Layer 2 of a small transformer language model trained on English Wikipedia (13 layers, counted from 0, width 128). Numbers have three digits each and are written without spaces.
Take only the direct path to the model's output, skipping the later layers: a vector added to the residual stream pushes a token's score in proportion to its dot product with that token's output vector.

Output vectors of the tokens that the questions are about. A number n stands for (n - 500) times 0.0032.
"nt": 482599440479520375407705452543329431460550233257370514757673433464619551427615589487477534325511610496530511471290285604552430460511698524473515523334316548628235605559470544460473532468293615541343482360508357628549429537675467375458569579444411658719696384543349522538679441539418634407598386530566405641504523517559428608492479387425565397440434679348471594560531692272776711511562
"av": 604311308439445542486519447365462400441581458513629628644378649383771494524681396375352665428403602573490570586425503523550393456487523450527511618554566512494385602512380496573547581525511520499395448403625420488436542542437521500367563359646575388667635536640591463603685560421510481395455506457552391439492460459595463549422340450414605411404498454457512471488451522468571535484621
"ied": 481504449553596470379489309526331459327465170269504616592305641459555523501425616660479430719437644458439585501620531730492417538470550425634616449501417592632394535516348303626560441366328433519576388311709417472470439602486549365611448616515451490563518452417562492563557648628505649455508314537708337473434733507648353530625357587589521651391402360283542431582644611190421720605632
"il": 587500545444581547544656533397311496471540561354493406343327559361469537349431507514587641509432438540385535572609402554461368478500560397564527463439562523448428459655628400597525597570601484498359467473607455610566491489493422429551395668625426484645489503655453524408453742404532479432456471730531556437417488541583532548568426447517594315415479343573590315478440575477567610439519
"side": 484375408522479788508535501717299531520454422408292542341635473542622601456671490638440498559604461654502426539452546819435467443358534576644355562514462569438278369540481563569570571410241464536487311601536592511613250551620594543406563641387409490616650486557264552382454702565270437401396479603422573520693706246553493529696400640604459342411517415304294541472609639257647345365683
" co": 582451431508478625534486538617443536559465484470523446585485507498599462428448551336470471623551652626388517550336500630512459513464500468495411544542419388589445522595522435469583525400456489507422496431530354502624478549453602442491518576403481560461529480658578568453498476483421453383536544456534471315571500522476540580589439598564404524482491610480490494517495592382512421395480
"usic": 552597388510502617517431338599515645295294393472461603535354576623695447295831482567469522632451448456553485808227363492645592557400422574541316499596510610513546429697419349513477513654367351551432639382684457518373316713622541238527428575359451674672279290561444684599571522393524633266257587510506243496601410529600845506351361579661385347542460671257262353691766629184682590441654
"adu": 573369539523482448454593405540486381345410361418606566657296542492692423581524421482289355686309555767582302491299327640368305592430879428537380581591479595565481472464668441532428410515378336527400556476469456510412556597345477398476369542499286587822471322611638604493700587442631596401280464626712560387537561267495778559420469613645432428356433522592460351474577741418733530498761
" side": 539402454533464532400548490714363608560375391342460405467419561404463465439581682391431395630498624548437577542461504729508341490412550466641587674471384485637419495606427469526579577484369354506451477470583520380504375579530544460533466526393511583491621610531579552524505574518353541430526473557360634350510668504431603582600324549552425471432375720487401465504580709412607430280481
"orm": 497352490415399689514421461478436409560383511430299623593449658568573418690511466322295605557322504409318620676328401683446497485383571437630338453494551590578537633674448343741475722520539350521493333421609452248511560530426665596538511592590289482640627564518489559667606496449536570588318552645534335448507593484628704593329444532500392393361375432423496396482351554465677548501566
"k": 480609532418517569452476510487573408439511494413444521519349536469412550341499523386524634407518624519419493617587380447548494539547515455374441599407480531457349461417662657439555507547304497493472497531433618536429551477596587564501312652522422536706535466397416685554545534537319443491530603426416592542419497542611518499508414409526521491503490568460385543693505472585617325599444
"ife": 471317437523451529427590252645556473346301267442593571423637467556521245512563605443443569599386575547449562621328525521275252604545539580565380509577442613505440361462413613676792597617476192505433582599509391571571665742481655488480231604636569667702421365502517547422441471661449716525469484499561349473642477413399788681407447635625397431456285477387466366472359470421442568505721
" =\n\n": 453587519721522579551568335537414454538531419483601499410487281557706504464576595355492627381243495680440546742458557451388523362523604581430255504393446451590449480440479503381774682285441527547426389429738518479516536575298587363415339663377633587546499453589371222414747443624414591444462904685597417406490514499471716306522393555494236289341440692580396638615521564163714514337909
"n": 377527456414520548471555560442394469407587420433400497650428625646632370539585489438594502482488370559487410518587297460466308591448479476462541558478551266445340523510551638427554626576457639493447385582548505623588452525624478560537633382411490729549615283454346439563557573536427437371523599329333402562391517458624491584605544510574427479353502517595374550478585712556559651347587
"if": 475329476302552544539515406478547474474472527391297519587388493431518420449556482561636463500302434523591508620635405586467395432505667636525529343581485525460277409637338398637576618635495431494485514424625454474479484669429591528492558416478673421509568601545647411770622545534376615599493508486463613437556561419591602525481305628459408499467414443290604521441493564473473346414585
"stru": 631393350400388578311491485672253561419419486410310552548302621475649533356529690398590705514474436692454460460594377664367246462295634552455446579477446541508302533495526195481598533647568397531489432530573457427658512604505567376598506811613304779657601449484419405551479517727411456306526562466529363592633600325518499588546551549694505465436442604510397410477588590189499485484730
" information": 477548161457540674349565490550487397454315410396598491561572458249452528281463662292363568580464632521487404628483502721484423528355571448607425508428280627672307425513517415511550485547422505520501481642631508580448543647336934371567573536487339676492559432580474655587608583604323614374481609501809512319628489389623750569433359592512431335407551440490555406332481856254554496343511
"ig": 472438468488603492565545420458435581417576517428398579583314517301541477579303483506504599520437584429546570474315485484628490643517506418389581590526529455561374395590536428612463687538485291490490422464607494494391675586435578546534556527390561425582614592438603519597321586385592538513331414573550317409545497522627588427629530479538395514454437538412259489439608717547546447506511
"ital": 654297572634523590364492426664603448397520555195494476519514512320344315480600751435371609528423485577460482671435308674428545408389481546528431519424487709528393357669534336580673347679373381532547258580504580604455507452567543384538284606563444478733598496541593421551617548636512626583547478602548344447669397255702523394432550542603412508275376556371402553615475629143729513446621
"own": 329456468652425416428476391555361441359318377651392684488306525462587426469615564534302325516406456654335591672563358700561416266431512481514419494592544595523430635594589560511569650534396370505571668459566391452567478630402669483274483724613509383519725276536569659609561555473390623472599675511670614497651598382688394441331481445732451456413408630186321487299377485211668595517775
"du": 415502552392370656350460518529627639419442447500399418552521555549529350427491549454590709570363593702450523553480366636565298405518633750525569603444477571562300162497629466580504500575362389555457508459498464496671499567545409435601395475439538557675706532476391633538688589355435384243470481607720511569540768339490548574523591538590422307465537416309248348465451668282548444376619
"eral": 521489286561507525425610442660500582562478428491340747361371463369460469529386332515361822550504557649396309670365384452555380431429700589752477477392461497414418541594429288713577497636657422522417442580639493361647422473560484433516334500226442624699679523500413525457746523453541715292412485550654512343443589400637572554442516510564423555536373742302292435339589647440576553277806
"ent": 410667402543605559350664412424658457433490337288459517444523512518492343541377473417412508611569366576505469493538486363451398512539598460497441576482559457383453608488553424720680581468315474517570351298368542424659564686377474477405385562372567682670619330534563461574445524479584652304598326434436455231532655437635648598570618563498577467527480536403566468709554705478326592496535
"duced": 482577613475487791543484517480442453441276267505353549716439523379860441474520755336522463520453584680291412543342453665599397504361557716584505641635424534652291479641570445480429476547290434551407395369561432520715445569550458336595318799341552613726572501390443453564559464402388441263379473541794357527622774563563571249529392441762504269501474509299496419664501669036526468480663
"ampion": 485507298659338764382465246596410625393313281394432601665488369457659490481498615422471666433455552597471418438427456637372353684450522534525225603437543611593321500556559364576477493612490339533328592375666457528706391448342478378448465743557605466660683459771507568471509624461541519553414613588637533325537466491543493608596330674551548360515389562508386451597538428282664471336639
"hen": 551273488551309491581694424563347606340511559393526378570560361427522382583466390233614577394581322609411369636616401453414360434485574431565495484408503524451382415562404675442665471526464370513264527283520577482527444696524728435559489731628599555779455462629309709610607642539551600467495543644537277450678662585681223447463526561383459371425418700380467340480678422276426686628686
"ross": 496519341481345699499639421538358489443513438209385529640523373365679532484573344540453533360628687719417554625430383575412373645442589459686358535502520405502409578564499431642538544605497467515445487449619329449690547509324485579417438572411488629631518367701458497566705469409581502432509499696357458413671557406457458513542370621566542333421381641329461358571449519382642611555538
"ful": 375418480595695328347451427577399543422290409313347640655371505305506519665379453445524597491304566392337404773327528822599311678506528646398545445515184538563595407562498662524683555579628329518348613602660601361784371518734645287472305739396360638785558388420349691582706386426018837283620596651501555405767580517463625501455378375629541304423538458150659615314593704252545565441501
"aving": 536273375724376384531552510466213472286453358340438680629499500560813472477438473518468574487383491728503574677497690621550339526337673522457510581551354441441343528574414278534395295440423459527433450298623560466598548780578611438419503683738421542870542609592593392617517728390358531515240561682661474223527479550634560437307308468646539319362375519396305393661441587540456510565801
"ified": 500403372419496572542613218468422406428584509419217647666242446319414309500691546294482368509337476602348310736565520557616382593457520683646641445604437707614311683656460268630766509542249481511461496413613403475495482613522559184590437490300534544514606488569589427712637729581290659530564601390522557465736642463638529546426272590541364472435399522333550500619604635230503391541596

Each question shows what one neuron of this layer's MLP adds at an activation of 1. A number n stands for (n - 500) times 0.00043.

n415: 524586453573630477510561219569474444558414614558665546477491466381415422684488584560510530547432277382461582460543440570528450572441575473605460523419530430655505352532591371567550470502395484467540440567695393576392433526403447483603320611478464565538398372442608487320567556301608523542531493500509420498454531449536417592495461443517493484470659508503584402557448603461515633613489
Pushed up most: "ied"

n326: 503515513464548451552458504515481550522423455414495447467527402595513476471540532522668535535561461443456491472525469529521510522471564538452500416518462491509503503461487401469559470566557542473560437479530426416446489585541557593475574538565536506497574424470553508565476555503567497516521488475456557533580465392377449482556427455524506498392615487528478492484473557432488512428495
Which three tokens does it push up most, strongest first? "stru", "if", "side"

n472: 480523480463484466514527446392494471539545366449533431484548462481552447488453467509498407540479609409507373402514492487495526481423624566484413590545385484489541509511462593573530560550484451479537494546435432529572564520542535553583354494457568553518563496468495503454480561476491465449488543597529502532447542489515480441552507503466505477481546572601540439515526560475472426475545
Which two tokens does it push up most, strongest first? "duced", "adu"

n341: 591382640640458484427496363592470466408550654452469480354571580446599607410520617420360581529489487531566539486478401402443571436529513557583536561450524478485525477543557520547476399391565504822531484599631537518444511540485455400455462538528455465419551465498453337413386523461412289552521536379506534479630464430567600435471530456528502402571478637530489535496597456472487482562474
Which two tokens does it push up most, strongest first? "ital", " =\n\n"

n77: 501528484526490528503487401521495539504494538498516572485477501493497482454503526442503502520496470525521449585478462529483540533489557559586494479525472554548468525523467498507543555550492472584459543474513539486500413474465563461505458529479494501526498502491525523484520523514504463525488460546449427547432450458489521571434527553432468507433509501496482479508455497449499514457539
Pushed up most: "usic"

n93: 647393396617487448536498505545540307616519431469446483515480487502644473578461478516393527524587387500465421460575403471532456447498447565447453441458516619532593542471448380335498620550482490436471481552386415591544506462496286556571518534540651539424515387476486391537546489581523496591431528580421687550508449521506468509502496518537516507592471558581514517432477537653577492470478
Pushed up most: "n"

n437: 752507371464200486625406495336475504511323656379574658305540620308694656404588406461585566479207604451369452564422421503404605624578465754689486332554560463784433653547507627804192445400511416707590359375455624511550550781380418571669451419593410396601511559439443377514493531515524429362561479223461470429329297538460273605712620546522435477348528492682404631400588675406558448611461
Pushed up most: "av"

n225: 508496464559627557567565378461441494430532475392616446465504372485522455390508417657496514516447596528516562528475430498611459601299504491616480500466373563432508567547506553544513475496535597549453559596432471444504465444490533409521532532547382586613370530610559470399600565440537415538657423552538496532570385461453470541479573458613473310479639457459437421516387490450531628524484
Pushed up most: "ross"

n155: 462494487535385432613545574442478434704471708542565318448550505355307530497536479443458489497571413424435464636469551495488616606638479560662574452495485337547476452604444505500320622461314413397470673473466667651367535601348565548610447351470546313483592453370511452445373595491503534482663358614338477443602458560655475393593594527593530641489542569385457567530359667547389373517622
Pushed up most: "ig"

n285: 498477506611496538574561581402566384489498544478416345373571573478550519496498593625442577581513606294412356489416461426520421359462510498384555559432521517538537550477457592496565477381416458516491575506563525435496546630482530416484486510545573534650311524517552442544436613577591511550542537454490647508454508478400477556673511349494479520623516427427448540407445537475513483500532
Pushed up most: "ife"

n378: 458597478309514409477714670346683524421428536513466466459464497510474550627433618342265459353452493473393548558599500583402652432480500540440519334337661435707529467683357368789605571670570510560478537536541468448510360516497536561565586600425425228538442430484487323526497661285450425468750292116349490594653679500487512747504593343288649504606419531510641606392500462580391569700453
Pushed up most: "ent"

n146: 536471503552524556643513430541513396416475363591503502532471460532451403478531484502498523590509584542597518570498421542547463450492490582534493477542437528535452507475485585410460574527419490581520445426555656576503516421508487488519477591460522572461521498545547493579485329507422518542433449580471477437412410567395470500468562459583481571464393480543497469492440588473436549432485
Which two tokens does it push up most, strongest first? "duced", "ife"

n283: 511444551445552537405407577627403385479435507562604495493571515545532484480624334548528387434548643585395475545488483447454345584514562480565438611404571528469493426592619463646410502491383569417510528509390512624393510607437634422431535630473586586602495610348498483358495406373517476478543592342380476486546524517521621533446451504486567269601505500531475583455597460403536509522480
Which of these tokens does it push down most? "ied"

n244: 427487589887727254389536360293413413691308689528341395294282702535512525955313577463569436334383355543548414470405543432420417581419472463593536516527708603443361607655451550629530458500601645594514628616025374600533579431451482186810710577525645563279556560380405470634405363351357470559276291605350474739399629552659658822448433333646630464754347531689450487413504549370504270566614
Which of these tokens does it push down most? "ross"

n434: 577424401629582466624524317485455524498400573580448498476515492620565630509553502504442440599493529465500543478472379526424455517412435507612421484500502451474621490445648590401567642510416441456423453571480441454579443591543530577526526531498479473361575482525541647395446500572514433548390436406409569539435470467452450598526493291513603498461556365562541518479672496580481522433525
Which two tokens does it push up most, strongest first? "side", "n"

n449: 568462428557500522423449546626523520643401551512522546568444518511468638626463561557515608484410567496496505579411515646675426399452486535455512398628477435551353456483525487587507350462407604452459524427610550460462493492578518424587496488458347534533494455467402443458485540527430458594389417532434533367466471619563510385572593557456576548459523522502627442415464480500319426605463
Which two tokens does it push up most, strongest first? "ful", "aving"

n435: 468566564498410477531492585535492417474502441500500449447476456423547550518549459515388527608519415515462456488537544521449587382532548511560611545500482520429516468502445530488517533470475451505573517660473576461551458409518511400520456450487474565432522497537492492535418582531586454568574544560535486435520490560502427526565574361530465576498569331472474463550475478490367481442473
Pushed up most: "side"

n280: 579465460608517595547496505465482534560389500498517530459579516449571440572442462451407622544485524447594530370487468514605473395554607394450518506538539445488446559484496453500494304416482619540460500496545555498394727514460627532469520456621506395577563649480587557447380517436459379500492454507355544458479472688502464415595515480455533471530384543569437459389573486422420489441553
Pushed up most: "aving"

n237: 494496507503527426435560440456438529507549502462425485540635526511458503517592525633502570534453524489586466634434388523561493502575477431407574513452506505619449527408466497500484484353420513620371450526491539473548577527434564462471525475563534491451468507529584443448472463513470507487514389591547419336510508571556458453655511546389497478539383491522526465481503530437555599539498
Pushed up most: "nt"

n353: 531501514547455544447464473480488498497466445461502536497463469472508480487505516547541439490481517538497413523512445450513460506484502618523503497542461486511524489540522457529549430503460542557482489452507512475506519503495549484459451568526448501511554470499537547494521514463457490558504501493460482532478492509515497530526414556481456498485521583458492487569496538446537558499524
Pushed up most: "ified"

n500: 433459349398540506377384434320557413538560500654544574504414518422617539443498585521570415593487623491537492513648502595464611539621306573453432508576514542466433479506439596447403635520418448423456513453536436542492541512513546586506374473449532441460603451591515504534566502563610436558487441432569504468435496458528385404488571664598558544449502457529504484519416579472332558509491
Pushed up most: "ied"

n2: 404504528514401488534451548581468453575481424470506532543521457511569632647448623480498395484466537547482493393513426449393465481366482457564359554456466420554466476486569373582612473545467452463462525510541462590537455552426591475564480586551651564575479415593555314465455593489510564484384528516580483516438431566488337459616573586506422467614307637532534474540452500494588602413513
Pushed up most: "ampion"

n122: 337448425449521454441533526448633527458482420519465607386285638652568451515529503642497423389375551420503524533609710481488519418514332506563519359588595336624444477405379385500421491386629746250506585577533361572642585492341547615556655450486545518696371473492441388569474400518454580403528615566511633675532522446546489503361478430483394475488738618719579363460583295509577512530319
Which of these tokens does it push down most? "ital"

n288: 568453479454455612546545701658359345335386522516317414567460513574560536439455516465562624519449340534296530409540426408381531534507434566434532479434388618410401397472403533475396508544486474648488419606432700703603416465465435559464513585635416351466492660608657404489437486517682432354484567464423511576731471511320508518429488396768511500537600598523337561397556582437634534520616
Pushed up most: "stru"

n493: 451481652436521531652553512472411551474476442515514464380590406426562544451418547393613547504500391426529717512576512445488474487550522394565520647519487389432628577604572535436562423511516462618347632473598658447452697415549360509535493451400525458450460557518554555521466568440546500344322455472426536430505440668560419500653537542426452633443497342594561539430399507454434378412480
Pushed up most: "il"

n504: 513547641516539478472462527365481549500510363466488649571530456500404545568483570533621552609542588658457409402558600484515420315438532528417631459465471471535514602479493349522343393458472577514426575579265513588486510473415485531630489431465579357563303444444572539547572383643478563505554539642436500583458425488608428471479500420554472543510565421626700393458592495488446356530357
Pushed up most: "ied"

n406: 461541575516505481531664436564527571448602416417512647552446502476495527350378524383451581539441496399459453257486533563442528500254472405575660614380492507348551516429643598446519507466461533599552563545521476568496340482588539465534397564469433500594414483626520601475615488600481422535624518490526573520530371524509571409451385507477614549621465512426491553424511511507545455310441
Which of these tokens does it push down most? "orm"

n443: 461465467429304475497508718468482483459517481553495627467454500643589649599416462529503584400431435566553596398590327530492525512570403529500477398549541484476575531673432492554369508482577467504494541508376423555293721567379500568344600585534442333637338340500215434585521514567545643500589526541526369709630467478381505518384739415513500588525509410508631537516389454580429514458537
Which of these tokens does it push down most? " side"

n349: 477502468498516504428571500595443578558484461558566482464360470516425461553381494503537467562477639482503457448543440458553443520494471531472639517554543429525573446465462502434428435528383431505434409481503522443505446485497503518512483437525568437552462560474571466539520469552607565560528511534500511441564511503497522573530500413484491466576433574525579525407529535500520510517553
Pushed up most: " side"

n206: 502554405493390509393393426459367598542592559376494531413507545525451544553498585487540447564565531590528442473306510532543571368596559522600520448497557447487439593450534506500506410509555431569546532513442500515493527538507508521561475475562487417506543512465500553452538625471470424488531542532566595484459457519353490490454508491275474559616516443488538555502484561443414538451602
Pushed up most: "eral"

n412: 514519400617448512546394636515471568526438424383424566468510484450536445462350585473621563382533402517595424386507469391457425425558563398576490516443514496594640579540552316552450624546411543351450474412515595491604560518444509567490459486450429495412388466404508461460540558617524579518364570463496690612585441500511533547564505518553451441595596420524377513552541482477559496605514
Which of these tokens does it push down most? "av"

n317: 542653559431478523500426455416408494539522759364530483303393255444521524403467621460673521523453521575357638461522511572511465543641405430556595696329524478539443613516526625577500465601513456552378383447622494386389469477474619423385420406466360534558440523381566442468622554629477434547521429459534508529602456533612554548485288580591527726547485537553521387429458601596519315336549
Pushed up most: " side"

n373: 506507454511476520515523398542479546474468500491513575485466487458515489430530535449513541540488486602515415567487473556505495541456495605552518513532444544536514491528489516490503493471498453581447465453489524455527441514511546466503470546472489545512492499540542511498548505550486492528498479515492404544479471417487506531445512491497463510458486503474478424512510525461541563495525
Pushed up most: "usic"

n73: 550610407420324423523472527476418293497451552458457302485529571394593699625333565624594530465562515481552440619548457607544600571556538563455543543459644342583472510521459409636350384458469332347503644500595645589348516414642384377444407444541425564408582345479449441552353363661483643528546469537611376508403560524492500430656500447560565483524543607571639566526532407479438554506367
Pushed up most: "ied"

n305: 516472527450261483450532484564640482482408599442477453426606337484435505500523529367578454331618488649587531329432628563516578434594544508449444593472553474486507659518572361334601528687475554527508492500487478363415484488535569412488636534625515484421503468607610430437520492426596495384437517553600662490513573597349563449483470493500604627471609297611265586557436498475412618425409
Pushed up most: "ampion"

n470: 383492478627521502404623297566522495474691508450601497455523448641490407519398505572456623466503498458411542497534355587681573477358449569573442645407325629491625554596542543505637490562435459568413392478607586539463360510439598441479471444502358596477587471426564386445507540592583321620619475558546521584432427463462479589274584422325583376616561442347480399468345585543537562508552
Which two tokens does it push up most, strongest first? "ital", "nt"

n375: 506332630608379497377482484739532597527557452436355553694234442593462516671575438325457509392470405384512542473121725568633446423438577493352565463548560457438631560506487414270401471637449491452618579560390435390671449627294465559584630475377544456400431479462465596609529595661476530510465384647472609361545661397452595650338596547519513678572564547335601343595353370571459785375524
Which two tokens does it push up most, strongest first? "orm", "ful"

n382: 488592486472496571490506434483519489469509400547531456427551456527726545489565449580537572428487496355488513498601458408484684456595385430414418523555608596430539443504410560568395476617532531394546624489484534531532543632446525579562465371542435439663465414439429500468428399587339354649517531551554559487449535473434494443618562504579466541511469511596454502519430411436354454536454
Which two tokens does it push up most, strongest first? "k", "ife"

n380: 508638543406546569431425320480602360445503397473532390505526400439666615405543484530589532468517467592612584465523373457541442408725489365531478535588663368373446464464314246520437531362413583487612614376625521642483471538641521606521559440492461524477449441467478192673517603389384616591481456610543546505562708538611402540588584443625371506523330305570511536511458551685564390553321
Which two tokens does it push up most, strongest first? "if", "ied"

n289: 439602430673661376443528590603540373488557546597434554484585459527592459559279542399369358528425583467445622581375455494442391682626634302410405522433676488540625591567466686420446630486419391430478639540554581597451320441435506631541536443531425568626479425403509584445460295606354560535419452443548449320762332491295433700559316385532552631446490448607529608357476621488454599472472
Which of these tokens does it push down most? "du"